Layer 3 of a small transformer language model trained on English Wikipedia (9 layers, counted from 0, width 128).
A neuron's activation on a vector x is SiLU(gate . x) times (in . x), where the dot is the dot product.
The model reads these tokens: " C" "lar" "ington" " " "ON" " |" " " "4" "3" "°"

The vector x that enters this layer's MLP at each token. A number n stands for (n - 128) times 0.02.
0 " C": 151, 87, 114, 127, 138, 112, 134, 74, 178, 136, 117, 106, 90, 108, 116, 108, 162, 113, 102, 78, 125, 106, 137, 127, 190, 187, 141, 124, 164, 135, 118, 134, 113, 171, 116, 120, 142, 122, 100, 109, 118, 135, 91, 178, 127, 93, 163, 160, 147, 134, 134, 133, 161, 99, 145, 88, 71, 125, 98, 102, 34, 133, 88, 147, 102, 114, 70, 99, 124, 151, 160, 101, 82, 165, 119, 131, 131, 124, 89, 43, 121, 111, 81, 125, 147, 157, 81, 221, 98, 114, 169, 158, 143, 167, 158, 114, 103, 111, 145, 65, 125, 131, 72, 174, 124, 134, 89, 139, 75, 168, 151, 138, 103, 124, 138, 132, 168, 171, 167, 118, 163, 169, 133, 99, 119, 96, 134, 133
1 "lar": 126, 98, 79, 154, 115, 81, 163, 105, 103, 133, 173, 175, 54, 94, 102, 104, 73, 121, 135, 185, 152, 101, 133, 204, 138, 133, 149, 172, 179, 164, 151, 170, 121, 72, 106, 103, 123, 158, 141, 115, 103, 121, 124, 167, 108, 92, 95, 130, 194, 103, 5, 149, 98, 130, 164, 102, 124, 146, 75, 148, 120, 96, 114, 121, 117, 112, 90, 120, 164, 128, 150, 143, 154, 85, 88, 103, 126, 131, 111, 82, 167, 105, 150, 93, 116, 147, 124, 175, 88, 132, 125, 124, 180, 105, 134, 97, 108, 153, 122, 69, 79, 118, 186, 122, 106, 135, 109, 144, 117, 137, 91, 137, 170, 146, 128, 107, 156, 75, 110, 113, 169, 112, 114, 136, 69, 141, 138, 137
2 "ington": 159, 63, 95, 110, 84, 122, 188, 53, 114, 115, 134, 195, 98, 56, 139, 129, 95, 136, 148, 114, 167, 132, 116, 203, 125, 130, 121, 141, 131, 97, 126, 62, 91, 140, 121, 95, 124, 189, 129, 154, 120, 123, 92, 102, 128, 150, 184, 127, 151, 158, 31, 112, 112, 156, 134, 110, 142, 132, 76, 114, 121, 118, 130, 152, 152, 126, 123, 150, 119, 150, 171, 110, 111, 101, 189, 112, 177, 137, 112, 109, 112, 103, 163, 99, 140, 79, 108, 210, 124, 136, 124, 149, 161, 112, 131, 116, 133, 185, 125, 75, 100, 122, 128, 113, 99, 155, 111, 148, 134, 169, 93, 72, 140, 139, 141, 96, 114, 114, 111, 102, 99, 85, 83, 138, 101, 113, 121, 172
3 " ": 119, 100, 144, 146, 106, 93, 131, 75, 166, 92, 137, 164, 92, 135, 152, 113, 197, 137, 113, 97, 172, 134, 137, 125, 143, 144, 127, 113, 167, 141, 126, 37, 143, 121, 133, 108, 128, 124, 120, 136, 140, 174, 103, 139, 87, 62, 148, 141, 163, 97, 134, 93, 116, 144, 105, 150, 94, 109, 88, 88, 83, 129, 94, 118, 153, 151, 172, 94, 169, 149, 114, 175, 76, 152, 115, 79, 117, 101, 125, 91, 176, 103, 190, 104, 127, 86, 97, 217, 117, 131, 163, 149, 164, 138, 163, 131, 88, 156, 130, 81, 118, 109, 143, 127, 116, 157, 71, 175, 149, 110, 157, 134, 107, 132, 122, 146, 184, 138, 166, 131, 103, 119, 92, 79, 108, 109, 103, 73
4 "ON": 149, 157, 140, 198, 84, 99, 134, 56, 105, 122, 185, 82, 44, 145, 125, 145, 131, 131, 165, 147, 196, 81, 115, 177, 159, 158, 155, 139, 163, 124, 115, 105, 140, 150, 130, 134, 106, 124, 138, 142, 110, 116, 101, 170, 104, 136, 132, 201, 175, 101, 84, 120, 103, 177, 142, 122, 117, 150, 112, 143, 59, 142, 98, 175, 142, 133, 120, 121, 157, 141, 143, 123, 100, 94, 73, 103, 133, 68, 22, 90, 164, 108, 114, 149, 120, 120, 152, 196, 91, 115, 135, 128, 158, 160, 129, 113, 113, 160, 137, 93, 145, 63, 159, 135, 116, 96, 80, 117, 109, 137, 57, 121, 160, 168, 109, 89, 81, 120, 138, 165, 100, 167, 112, 131, 107, 125, 131, 155
5 " |": 109, 77, 156, 194, 93, 90, 181, 38, 127, 151, 145, 135, 133, 125, 144, 114, 147, 152, 113, 116, 146, 104, 120, 106, 154, 141, 125, 127, 164, 143, 116, 115, 122, 117, 103, 129, 99, 180, 145, 120, 112, 128, 113, 162, 122, 75, 129, 166, 51, 128, 127, 93, 158, 167, 107, 123, 95, 117, 149, 135, 72, 114, 230, 138, 102, 151, 141, 107, 149, 133, 143, 105, 128, 166, 178, 77, 120, 100, 166, 133, 156, 109, 118, 129, 169, 91, 123, 185, 161, 115, 117, 105, 146, 190, 163, 126, 118, 133, 121, 85, 123, 107, 152, 162, 99, 130, 87, 119, 167, 104, 140, 108, 93, 134, 138, 90, 141, 137, 156, 127, 48, 166, 182, 100, 121, 100, 159, 115
6 " ": 139, 110, 163, 152, 99, 102, 149, 80, 154, 155, 117, 157, 109, 137, 117, 84, 186, 167, 107, 126, 148, 143, 112, 104, 146, 129, 127, 89, 179, 166, 99, 52, 125, 142, 148, 135, 127, 131, 134, 118, 134, 184, 129, 114, 74, 28, 143, 149, 121, 99, 148, 106, 139, 143, 94, 116, 73, 83, 109, 125, 77, 122, 144, 121, 170, 165, 165, 84, 185, 147, 112, 174, 82, 164, 110, 83, 117, 60, 111, 106, 169, 126, 172, 115, 146, 107, 142, 206, 120, 135, 148, 134, 166, 175, 176, 122, 131, 163, 138, 112, 99, 99, 130, 168, 117, 157, 89, 141, 161, 72, 146, 114, 90, 119, 141, 120, 157, 127, 181, 123, 99, 105, 110, 96, 116, 68, 119, 102
7 "4": 136, 122, 110, 186, 126, 97, 131, 75, 160, 173, 161, 153, 112, 124, 149, 120, 179, 157, 84, 105, 173, 105, 62, 145, 149, 85, 111, 138, 162, 183, 95, 156, 126, 150, 207, 159, 99, 166, 172, 130, 99, 107, 113, 101, 81, 72, 162, 103, 134, 102, 142, 173, 88, 179, 111, 92, 119, 50, 86, 147, 98, 76, 119, 175, 148, 109, 141, 114, 165, 149, 126, 118, 137, 144, 111, 114, 116, 94, 77, 129, 165, 136, 133, 157, 119, 114, 119, 175, 147, 170, 127, 111, 189, 145, 180, 118, 96, 148, 174, 102, 89, 109, 115, 200, 108, 173, 89, 143, 135, 107, 136, 116, 127, 140, 184, 87, 96, 118, 68, 156, 156, 121, 85, 96, 129, 147, 138, 174
8 "3": 127, 94, 128, 148, 104, 127, 136, 97, 128, 169, 143, 145, 63, 125, 139, 86, 165, 142, 95, 141, 169, 111, 99, 162, 132, 88, 68, 173, 145, 160, 110, 159, 115, 127, 206, 155, 92, 191, 151, 163, 122, 117, 114, 81, 105, 99, 148, 141, 134, 124, 130, 158, 131, 174, 119, 86, 136, 37, 147, 125, 125, 98, 130, 197, 103, 122, 123, 135, 159, 154, 100, 92, 147, 95, 60, 100, 112, 90, 76, 100, 170, 112, 143, 173, 128, 140, 120, 167, 149, 187, 145, 111, 149, 108, 134, 160, 73, 117, 185, 116, 94, 123, 137, 168, 110, 138, 73, 123, 146, 70, 145, 134, 121, 180, 244, 58, 135, 146, 85, 181, 149, 81, 132, 121, 138, 129, 135, 157
9 "°": 193, 141, 160, 80, 50, 107, 180, 161, 179, 139, 112, 128, 101, 124, 167, 127, 132, 129, 191, 101, 157, 70, 98, 97, 214, 141, 101, 130, 142, 103, 121, 128, 157, 135, 171, 86, 179, 158, 162, 136, 109, 145, 108, 88, 158, 142, 111, 152, 156, 112, 89, 129, 166, 139, 95, 152, 96, 107, 131, 106, 103, 109, 147, 150, 87, 162, 153, 151, 177, 155, 155, 124, 83, 111, 81, 105, 92, 142, 122, 86, 213, 141, 131, 82, 159, 150, 141, 138, 99, 112, 82, 126, 147, 145, 104, 192, 130, 135, 172, 90, 94, 121, 140, 103, 56, 137, 68, 144, 119, 129, 111, 144, 148, 168, 175, 87, 115, 113, 89, 169, 144, 69, 93, 88, 171, 108, 139, 140

Each question shows the input weights of one neuron of the MLP. A number n stands for (n - 128) times 0.0068.

n40 gate: 135, 163, 122, 144, 86, 160, 179, 116, 136, 143, 146, 121, 124, 133, 111, 90, 131, 121, 134, 127, 127, 103, 177, 130, 119, 129, 139, 137, 116, 181, 132, 113, 143, 99, 141, 93, 137, 118, 152, 117, 82, 115, 132, 129, 120, 119, 121, 142, 104, 102, 138, 118, 149, 125, 142, 102, 155, 102, 125, 125, 122, 85, 134, 156, 145, 158, 142, 102, 118, 103, 144, 127, 103, 155, 145, 117, 115, 119, 127, 141, 152, 119, 156, 144, 137, 159, 117, 97, 104, 166, 125, 145, 118, 106, 135, 124, 115, 164, 97, 143, 84, 157, 140, 136, 134, 121, 139, 170, 149, 130, 132, 178, 111, 143, 143, 164, 183, 129, 102, 141, 136, 93, 134, 142, 92, 140, 145, 102
n40 in: 135, 130, 173, 136, 141, 140, 149, 102, 161, 131, 132, 139, 103, 125, 148, 132, 154, 123, 123, 167, 125, 112, 137, 112, 182, 176, 107, 148, 191, 119, 117, 100, 129, 138, 132, 156, 126, 114, 125, 131, 109, 135, 103, 123, 129, 122, 140, 104, 134, 136, 144, 141, 159, 102, 102, 156, 130, 177, 148, 106, 147, 112, 188, 109, 127, 104, 119, 119, 164, 114, 150, 156, 143, 147, 165, 118, 115, 137, 161, 143, 146, 131, 103, 173, 112, 154, 98, 166, 111, 119, 140, 149, 99, 79, 100, 154, 100, 116, 129, 164, 119, 121, 152, 110, 87, 135, 122, 141, 142, 153, 127, 91, 137, 129, 140, 151, 154, 113, 115, 110, 144, 155, 91, 119, 97, 121, 140, 105
It fires most on token 3 " "

n96 gate: 110, 150, 110, 124, 121, 132, 147, 143, 146, 132, 158, 93, 124, 124, 123, 160, 104, 119, 163, 107, 151, 119, 145, 138, 119, 116, 173, 74, 158, 111, 118, 146, 119, 119, 152, 109, 162, 130, 124, 122, 114, 123, 119, 127, 119, 88, 98, 102, 78, 118, 138, 157, 108, 136, 106, 139, 123, 137, 175, 113, 138, 148, 151, 128, 122, 154, 115, 134, 122, 100, 138, 136, 110, 113, 110, 116, 176, 118, 124, 159, 131, 135, 150, 148, 133, 159, 120, 132, 142, 110, 123, 141, 129, 118, 142, 127, 144, 149, 119, 131, 148, 118, 84, 150, 137, 121, 131, 122, 142, 154, 135, 165, 134, 98, 95, 111, 122, 118, 124, 115, 158, 127, 149, 138, 138, 107, 126, 74
n96 in: 162, 103, 135, 124, 116, 117, 120, 111, 88, 124, 120, 171, 123, 124, 116, 141, 136, 134, 149, 134, 132, 100, 136, 126, 122, 114, 129, 138, 127, 151, 132, 103, 128, 176, 100, 146, 121, 100, 127, 123, 139, 147, 104, 118, 165, 115, 116, 97, 107, 101, 156, 103, 137, 140, 158, 129, 176, 145, 151, 129, 122, 138, 126, 111, 105, 157, 124, 168, 141, 106, 161, 129, 155, 130, 116, 132, 155, 90, 94, 113, 154, 133, 132, 112, 112, 157, 109, 79, 130, 106, 161, 149, 155, 132, 155, 145, 106, 118, 110, 144, 137, 144, 131, 150, 138, 130, 149, 132, 120, 110, 124, 140, 114, 138, 134, 133, 130, 100, 144, 143, 109, 144, 88, 153, 123, 111, 180, 114
On which two tokens does it fire most, strongest first? 7 "4", 2 "ington"

n101 gate: 110, 175, 137, 117, 92, 102, 141, 147, 100, 117, 144, 111, 122, 112, 122, 156, 118, 121, 137, 114, 121, 146, 129, 136, 101, 145, 166, 160, 167, 187, 149, 137, 106, 121, 127, 131, 119, 111, 110, 140, 164, 133, 112, 110, 115, 103, 163, 130, 108, 122, 97, 135, 99, 104, 149, 147, 125, 126, 144, 112, 106, 134, 136, 132, 179, 134, 151, 142, 127, 116, 120, 138, 113, 124, 148, 135, 124, 138, 139, 75, 107, 111, 79, 117, 111, 147, 103, 54, 110, 142, 130, 108, 98, 158, 126, 107, 122, 150, 136, 124, 117, 140, 113, 112, 121, 117, 121, 129, 137, 110, 101, 115, 120, 153, 117, 130, 118, 130, 130, 120, 75, 130, 120, 103, 141, 131, 131, 123
n101 in: 119, 124, 129, 152, 129, 109, 137, 120, 127, 126, 94, 159, 135, 129, 146, 158, 101, 117, 84, 135, 168, 116, 109, 117, 116, 118, 110, 105, 139, 127, 129, 136, 135, 100, 78, 126, 137, 94, 139, 78, 156, 119, 156, 158, 146, 128, 133, 118, 124, 128, 113, 125, 114, 135, 130, 121, 103, 112, 97, 103, 86, 157, 141, 96, 146, 115, 99, 139, 131, 95, 80, 162, 137, 173, 104, 140, 137, 152, 150, 105, 83, 135, 98, 153, 137, 166, 138, 105, 133, 135, 155, 135, 161, 142, 117, 112, 117, 152, 121, 124, 71, 139, 103, 141, 104, 142, 148, 105, 108, 139, 136, 162, 149, 144, 89, 139, 123, 114, 122, 148, 131, 159, 171, 168, 145, 149, 117, 118
On which two tokens does it fire most, strongest first? 8 "3", 9 "°"

n359 gate: 108, 112, 129, 143, 112, 119, 103, 118, 120, 118, 67, 131, 150, 145, 153, 148, 116, 123, 131, 142, 109, 125, 90, 172, 106, 168, 109, 124, 119, 147, 139, 107, 153, 151, 145, 157, 157, 152, 87, 118, 137, 98, 136, 118, 138, 132, 160, 138, 124, 163, 162, 122, 142, 86, 150, 147, 138, 112, 129, 146, 162, 129, 112, 96, 114, 113, 145, 119, 149, 150, 104, 111, 158, 111, 144, 128, 112, 98, 77, 166, 138, 106, 152, 133, 115, 113, 87, 147, 107, 119, 134, 107, 119, 142, 114, 119, 110, 135, 90, 127, 165, 104, 135, 113, 158, 148, 103, 120, 118, 105, 149, 83, 135, 152, 122, 122, 102, 138, 120, 109, 114, 110, 122, 122, 141, 114, 144, 117
n359 in: 182, 146, 126, 151, 134, 159, 133, 100, 113, 175, 109, 119, 138, 170, 122, 139, 132, 109, 102, 104, 146, 120, 155, 129, 149, 87, 90, 135, 128, 138, 135, 121, 108, 136, 93, 126, 123, 134, 146, 138, 111, 169, 136, 129, 122, 116, 149, 124, 119, 119, 129, 91, 105, 138, 131, 118, 152, 163, 144, 120, 139, 166, 118, 110, 89, 116, 133, 122, 117, 143, 124, 121, 161, 165, 160, 125, 145, 123, 119, 153, 166, 117, 147, 165, 125, 143, 161, 132, 162, 188, 140, 133, 138, 119, 117, 113, 139, 145, 145, 144, 139, 175, 126, 130, 124, 141, 159, 152, 122, 147, 122, 114, 155, 144, 90, 172, 129, 162, 126, 136, 135, 140, 125, 127, 114, 138, 97, 139
Its three highest activations, in order, are on tokens 9 "°", 1 "lar", 0 " C"

n220 gate: 106, 101, 94, 147, 117, 144, 167, 113, 74, 155, 82, 82, 148, 140, 132, 155, 137, 111, 164, 107, 135, 125, 101, 115, 124, 164, 136, 161, 121, 119, 108, 74, 101, 149, 103, 109, 127, 132, 168, 149, 104, 41, 139, 133, 133, 146, 82, 116, 110, 128, 126, 157, 141, 143, 149, 145, 146, 84, 132, 97, 133, 124, 147, 190, 140, 98, 116, 125, 112, 118, 140, 124, 125, 103, 139, 103, 104, 105, 147, 160, 59, 123, 140, 161, 119, 98, 132, 111, 119, 135, 137, 135, 132, 142, 164, 128, 138, 98, 117, 117, 138, 76, 104, 90, 121, 129, 146, 149, 160, 108, 112, 178, 133, 129, 110, 137, 132, 139, 143, 99, 125, 91, 122, 161, 149, 140, 139, 116
n220 in: 87, 129, 141, 147, 121, 168, 146, 101, 112, 106, 79, 158, 170, 112, 127, 103, 130, 99, 121, 145, 139, 169, 147, 109, 136, 153, 94, 128, 119, 166, 157, 109, 148, 146, 129, 128, 161, 135, 129, 126, 125, 106, 117, 155, 164, 97, 79, 107, 123, 117, 123, 151, 178, 87, 122, 156, 135, 107, 123, 121, 122, 128, 103, 153, 143, 130, 137, 135, 132, 91, 131, 142, 105, 127, 148, 135, 107, 135, 95, 145, 120, 143, 144, 152, 127, 136, 155, 147, 153, 139, 124, 83, 163, 176, 126, 140, 121, 127, 114, 119, 133, 133, 139, 128, 138, 102, 122, 151, 132, 153, 128, 94, 111, 138, 131, 147, 127, 131, 171, 194, 117, 116, 101, 101, 133, 138, 144, 175
It fires most on token 5 " |"

n308 gate: 115, 153, 105, 118, 161, 129, 107, 137, 109, 158, 113, 130, 156, 145, 132, 171, 129, 123, 120, 160, 135, 107, 162, 141, 140, 159, 112, 103, 181, 142, 125, 115, 111, 164, 127, 150, 117, 116, 119, 113, 123, 75, 128, 122, 111, 109, 97, 98, 163, 120, 125, 134, 150, 165, 139, 133, 123, 127, 179, 164, 121, 173, 99, 119, 102, 103, 103, 151, 147, 108, 93, 143, 122, 106, 128, 128, 125, 151, 124, 126, 156, 99, 115, 159, 121, 125, 118, 137, 112, 166, 138, 115, 131, 152, 105, 138, 122, 127, 140, 135, 139, 117, 140, 141, 130, 114, 85, 114, 159, 111, 125, 150, 120, 97, 162, 108, 161, 107, 131, 125, 122, 104, 107, 111, 142, 159, 154, 145
n308 in: 138, 119, 140, 108, 159, 110, 117, 119, 125, 129, 139, 110, 147, 131, 137, 128, 86, 110, 71, 74, 144, 97, 126, 127, 127, 140, 77, 124, 130, 162, 127, 153, 101, 160, 168, 148, 101, 124, 129, 109, 125, 137, 112, 105, 107, 109, 137, 141, 175, 116, 117, 155, 105, 115, 118, 98, 112, 62, 153, 130, 145, 146, 158, 103, 147, 115, 136, 152, 115, 112, 130, 113, 135, 122, 95, 143, 123, 122, 114, 148, 106, 142, 136, 141, 114, 120, 118, 155, 116, 132, 119, 158, 128, 157, 126, 122, 148, 123, 112, 124, 135, 106, 109, 129, 167, 141, 115, 112, 118, 98, 182, 110, 129, 149, 154, 118, 123, 112, 137, 134, 130, 141, 170, 157, 107, 140, 99, 130
On which token does it fire most, and how strongly? 8 "3", at about 4.7

n400 gate: 125, 134, 123, 142, 183, 145, 103, 134, 151, 150, 153, 93, 154, 79, 125, 101, 167, 135, 137, 154, 100, 149, 86, 105, 123, 80, 92, 132, 161, 113, 116, 108, 153, 121, 137, 116, 111, 137, 116, 108, 157, 70, 108, 111, 128, 131, 70, 125, 138, 154, 125, 102, 145, 151, 107, 136, 144, 138, 138, 117, 138, 128, 134, 97, 92, 138, 135, 121, 154, 109, 134, 145, 132, 99, 119, 172, 141, 133, 153, 117, 96, 172, 109, 106, 127, 96, 112, 116, 104, 102, 114, 169, 110, 156, 158, 135, 75, 171, 104, 113, 138, 112, 113, 144, 123, 129, 120, 148, 136, 135, 115, 133, 141, 112, 98, 122, 119, 142, 131, 119, 180, 118, 120, 116, 107, 111, 123, 125
n400 in: 82, 114, 136, 118, 104, 112, 210, 98, 154, 135, 164, 113, 117, 162, 162, 162, 123, 127, 113, 111, 127, 109, 127, 164, 133, 113, 131, 115, 86, 113, 129, 142, 144, 166, 130, 145, 146, 96, 105, 132, 124, 155, 120, 121, 145, 120, 165, 83, 126, 158, 134, 78, 103, 131, 180, 176, 110, 147, 162, 139, 108, 137, 90, 132, 165, 103, 96, 175, 108, 133, 132, 106, 108, 152, 149, 129, 151, 122, 127, 104, 138, 128, 132, 111, 103, 98, 154, 176, 180, 114, 121, 151, 104, 98, 114, 145, 135, 93, 145, 136, 135, 152, 128, 116, 115, 108, 118, 111, 154, 130, 132, 137, 70, 105, 98, 129, 131, 127, 109, 147, 142, 125, 149, 134, 192, 135, 183, 134
On which token does it fire most, and how strongly? 1 "lar", at about 0.41

n344 gate: 142, 167, 113, 137, 185, 128, 135, 147, 157, 67, 142, 142, 106, 107, 136, 92, 123, 118, 150, 131, 125, 132, 150, 151, 119, 115, 129, 157, 124, 125, 128, 156, 112, 112, 105, 128, 151, 146, 127, 145, 154, 140, 119, 104, 115, 123, 69, 137, 108, 122, 150, 148, 66, 140, 152, 145, 150, 96, 92, 113, 131, 104, 165, 130, 149, 123, 155, 144, 102, 150, 129, 99, 95, 111, 124, 127, 82, 130, 115, 120, 112, 127, 115, 98, 125, 148, 129, 82, 159, 75, 135, 143, 121, 165, 159, 125, 146, 107, 118, 150, 90, 152, 108, 146, 137, 140, 129, 81, 151, 147, 113, 117, 166, 115, 133, 142, 135, 123, 129, 131, 144, 159, 112, 84, 120, 131, 105, 142
n344 in: 132, 111, 108, 124, 103, 110, 103, 129, 134, 162, 136, 137, 78, 94, 105, 148, 151, 136, 114, 140, 122, 191, 143, 105, 74, 156, 97, 109, 132, 153, 90, 142, 113, 132, 167, 99, 111, 161, 120, 117, 106, 122, 107, 116, 79, 100, 141, 103, 157, 118, 120, 134, 121, 76, 75, 149, 145, 128, 121, 139, 132, 129, 90, 158, 143, 152, 97, 134, 186, 100, 109, 124, 111, 126, 109, 141, 144, 141, 137, 129, 173, 114, 124, 132, 176, 128, 143, 154, 99, 125, 125, 121, 107, 126, 130, 180, 129, 138, 117, 69, 134, 145, 113, 131, 145, 121, 139, 151, 134, 136, 161, 129, 139, 131, 137, 101, 74, 128, 122, 102, 125, 156, 161, 128, 116, 138, 118, 121
It fires most on token 1 "lar"

n455 gate: 138, 138, 149, 109, 137, 114, 127, 143, 150, 151, 115, 98, 131, 134, 158, 129, 103, 116, 128, 101, 108, 118, 86, 139, 133, 124, 92, 136, 134, 171, 91, 199, 147, 120, 119, 140, 153, 100, 133, 102, 125, 142, 150, 117, 104, 132, 140, 73, 125, 115, 111, 113, 153, 137, 116, 160, 149, 134, 137, 127, 114, 110, 131, 123, 133, 169, 84, 140, 188, 132, 107, 138, 83, 155, 121, 104, 113, 152, 152, 137, 113, 181, 128, 140, 135, 74, 123, 138, 100, 134, 134, 141, 136, 131, 94, 132, 137, 108, 148, 128, 112, 129, 154, 117, 141, 135, 106, 109, 125, 161, 117, 110, 133, 106, 105, 126, 143, 166, 89, 139, 137, 123, 153, 138, 107, 154, 103, 98
n455 in: 122, 164, 114, 151, 90, 135, 112, 122, 100, 132, 123, 97, 115, 100, 134, 164, 111, 115, 123, 104, 96, 113, 123, 111, 161, 159, 142, 150, 96, 140, 131, 140, 124, 135, 133, 119, 169, 111, 120, 118, 130, 114, 164, 119, 100, 106, 116, 111, 121, 117, 146, 163, 115, 90, 119, 128, 112, 111, 110, 118, 144, 148, 141, 117, 104, 149, 120, 97, 121, 79, 136, 132, 157, 171, 151, 136, 125, 119, 118, 147, 125, 131, 158, 131, 110, 151, 137, 136, 153, 135, 139, 129, 162, 111, 122, 152, 113, 148, 144, 123, 146, 127, 144, 105, 164, 145, 151, 139, 121, 115, 117, 112, 160, 119, 136, 124, 130, 137, 159, 152, 121, 170, 121, 147, 148, 99, 130, 131
It fires most on token 2 "ington"

n189 gate: 129, 185, 149, 102, 148, 109, 142, 137, 97, 114, 141, 114, 116, 118, 117, 97, 146, 144, 148, 105, 149, 110, 120, 128, 128, 144, 146, 119, 151, 151, 153, 120, 169, 149, 117, 130, 148, 158, 107, 172, 112, 148, 143, 137, 155, 173, 134, 157, 133, 115, 109, 106, 103, 117, 124, 102, 109, 145, 126, 112, 122, 87, 117, 101, 156, 137, 139, 150, 93, 127, 111, 115, 139, 160, 109, 108, 123, 133, 126, 138, 101, 121, 157, 116, 79, 87, 122, 70, 129, 166, 126, 142, 125, 123, 127, 111, 128, 121, 148, 143, 120, 161, 154, 118, 132, 129, 132, 148, 103, 129, 141, 124, 141, 98, 132, 112, 178, 148, 146, 110, 141, 129, 107, 80, 133, 148, 131, 101
n189 in: 121, 165, 107, 159, 101, 123, 131, 137, 120, 120, 120, 129, 145, 138, 127, 106, 168, 143, 141, 138, 151, 115, 160, 161, 146, 112, 133, 149, 116, 102, 142, 169, 94, 164, 154, 137, 142, 159, 112, 132, 116, 146, 115, 136, 151, 117, 150, 142, 93, 130, 147, 114, 134, 141, 98, 120, 106, 117, 112, 94, 137, 145, 147, 125, 133, 105, 147, 131, 82, 114, 133, 136, 124, 146, 144, 97, 101, 123, 130, 95, 141, 112, 140, 113, 118, 167, 144, 107, 133, 123, 137, 150, 94, 127, 65, 133, 145, 143, 131, 112, 108, 129, 72, 153, 130, 98, 144, 146, 132, 126, 82, 119, 128, 141, 118, 124, 131, 146, 180, 161, 127, 132, 141, 135, 90, 166, 154, 90
It fires most on token 7 "4"

n429 gate: 143, 88, 123, 159, 146, 161, 157, 110, 150, 91, 136, 119, 82, 150, 95, 145, 115, 142, 122, 134, 142, 185, 138, 102, 137, 159, 140, 162, 117, 131, 140, 106, 137, 118, 120, 116, 137, 125, 123, 137, 118, 159, 161, 159, 98, 126, 141, 115, 116, 154, 145, 121, 129, 165, 162, 157, 109, 122, 121, 163, 137, 111, 121, 116, 137, 151, 144, 104, 129, 129, 134, 97, 163, 114, 99, 106, 198, 155, 136, 138, 132, 124, 115, 114, 86, 138, 134, 122, 139, 112, 131, 132, 127, 121, 186, 99, 119, 116, 144, 119, 135, 83, 105, 71, 126, 145, 147, 157, 137, 129, 143, 115, 112, 163, 94, 97, 99, 101, 68, 108, 115, 142, 140, 171, 98, 159, 126, 137
n429 in: 89, 85, 161, 151, 140, 129, 136, 114, 125, 146, 103, 104, 114, 141, 153, 184, 140, 106, 114, 107, 126, 108, 108, 135, 100, 115, 137, 111, 132, 142, 122, 147, 150, 153, 139, 176, 163, 136, 146, 107, 135, 155, 163, 149, 117, 98, 146, 111, 115, 130, 129, 148, 104, 150, 128, 153, 131, 143, 117, 127, 145, 89, 131, 137, 148, 129, 111, 155, 129, 113, 94, 150, 118, 134, 96, 153, 104, 103, 100, 156, 105, 136, 103, 126, 138, 106, 108, 106, 152, 111, 123, 141, 140, 93, 178, 107, 113, 133, 125, 113, 174, 150, 112, 119, 134, 95, 134, 76, 137, 156, 106, 106, 138, 152, 141, 117, 134, 163, 157, 129, 152, 117, 83, 135, 128, 171, 139, 108
It fires most on token 9 "°"

n203 gate: 125, 136, 141, 99, 120, 65, 77, 141, 127, 155, 96, 157, 105, 113, 131, 110, 116, 130, 109, 105, 132, 123, 111, 122, 171, 146, 107, 74, 125, 132, 137, 147, 127, 106, 137, 119, 141, 141, 142, 140, 114, 137, 116, 79, 143, 137, 119, 97, 147, 179, 95, 98, 142, 125, 98, 136, 109, 114, 124, 160, 102, 160, 81, 134, 104, 162, 145, 119, 128, 103, 125, 93, 105, 117, 150, 126, 138, 162, 102, 163, 137, 94, 119, 145, 152, 121, 131, 122, 128, 125, 127, 79, 142, 150, 122, 159, 143, 116, 106, 121, 113, 121, 96, 111, 140, 119, 140, 114, 109, 143, 163, 118, 156, 153, 99, 131, 106, 159, 131, 115, 83, 115, 151, 161, 123, 113, 160, 135
n203 in: 160, 146, 160, 134, 147, 161, 127, 118, 130, 114, 118, 141, 119, 147, 108, 136, 164, 102, 135, 111, 110, 121, 154, 154, 115, 123, 140, 109, 122, 121, 142, 127, 97, 146, 112, 112, 98, 131, 140, 116, 117, 140, 145, 156, 140, 128, 148, 120, 129, 97, 118, 122, 115, 154, 155, 110, 121, 154, 126, 121, 145, 158, 135, 178, 119, 112, 102, 178, 131, 137, 104, 139, 133, 99, 119, 115, 90, 118, 123, 114, 139, 124, 166, 115, 154, 135, 151, 150, 160, 154, 131, 114, 139, 152, 144, 134, 105, 150, 135, 121, 112, 99, 140, 159, 130, 130, 159, 105, 125, 101, 95, 72, 72, 140, 153, 137, 111, 105, 107, 117, 135, 106, 123, 124, 186, 140, 95, 175
It fires most on token 2 "ington"

n181 gate: 158, 157, 133, 105, 176, 106, 132, 109, 119, 135, 102, 120, 96, 113, 99, 171, 135, 131, 74, 113, 99, 129, 151, 86, 143, 142, 165, 147, 106, 110, 120, 124, 137, 111, 132, 142, 192, 149, 116, 121, 105, 98, 162, 140, 136, 137, 149, 107, 145, 114, 155, 116, 133, 141, 148, 122, 129, 123, 135, 133, 136, 110, 147, 137, 124, 116, 140, 132, 136, 139, 89, 135, 119, 140, 106, 99, 103, 143, 107, 151, 121, 147, 121, 110, 183, 104, 122, 83, 124, 125, 150, 91, 102, 151, 106, 142, 127, 126, 135, 73, 136, 76, 72, 123, 148, 93, 169, 124, 134, 116, 117, 171, 157, 90, 158, 144, 160, 97, 143, 134, 165, 144, 101, 129, 145, 161, 134, 96
n181 in: 171, 109, 177, 173, 135, 169, 138, 109, 149, 127, 114, 156, 113, 112, 152, 123, 79, 136, 100, 123, 118, 141, 95, 130, 128, 159, 132, 97, 142, 129, 135, 158, 106, 107, 147, 75, 101, 135, 145, 144, 163, 84, 133, 102, 106, 138, 119, 130, 123, 129, 122, 102, 114, 111, 121, 121, 117, 120, 140, 133, 127, 125, 116, 152, 77, 136, 99, 140, 108, 110, 158, 136, 135, 159, 139, 143, 169, 115, 109, 148, 160, 137, 140, 146, 167, 146, 141, 130, 157, 141, 127, 132, 149, 134, 141, 105, 162, 162, 86, 146, 121, 95, 152, 152, 132, 112, 164, 122, 138, 132, 159, 167, 127, 155, 117, 127, 123, 95, 167, 80, 112, 142, 95, 106, 126, 133, 114, 159
On which two tokens does it fire most, strongest first? 3 " ", 8 "3"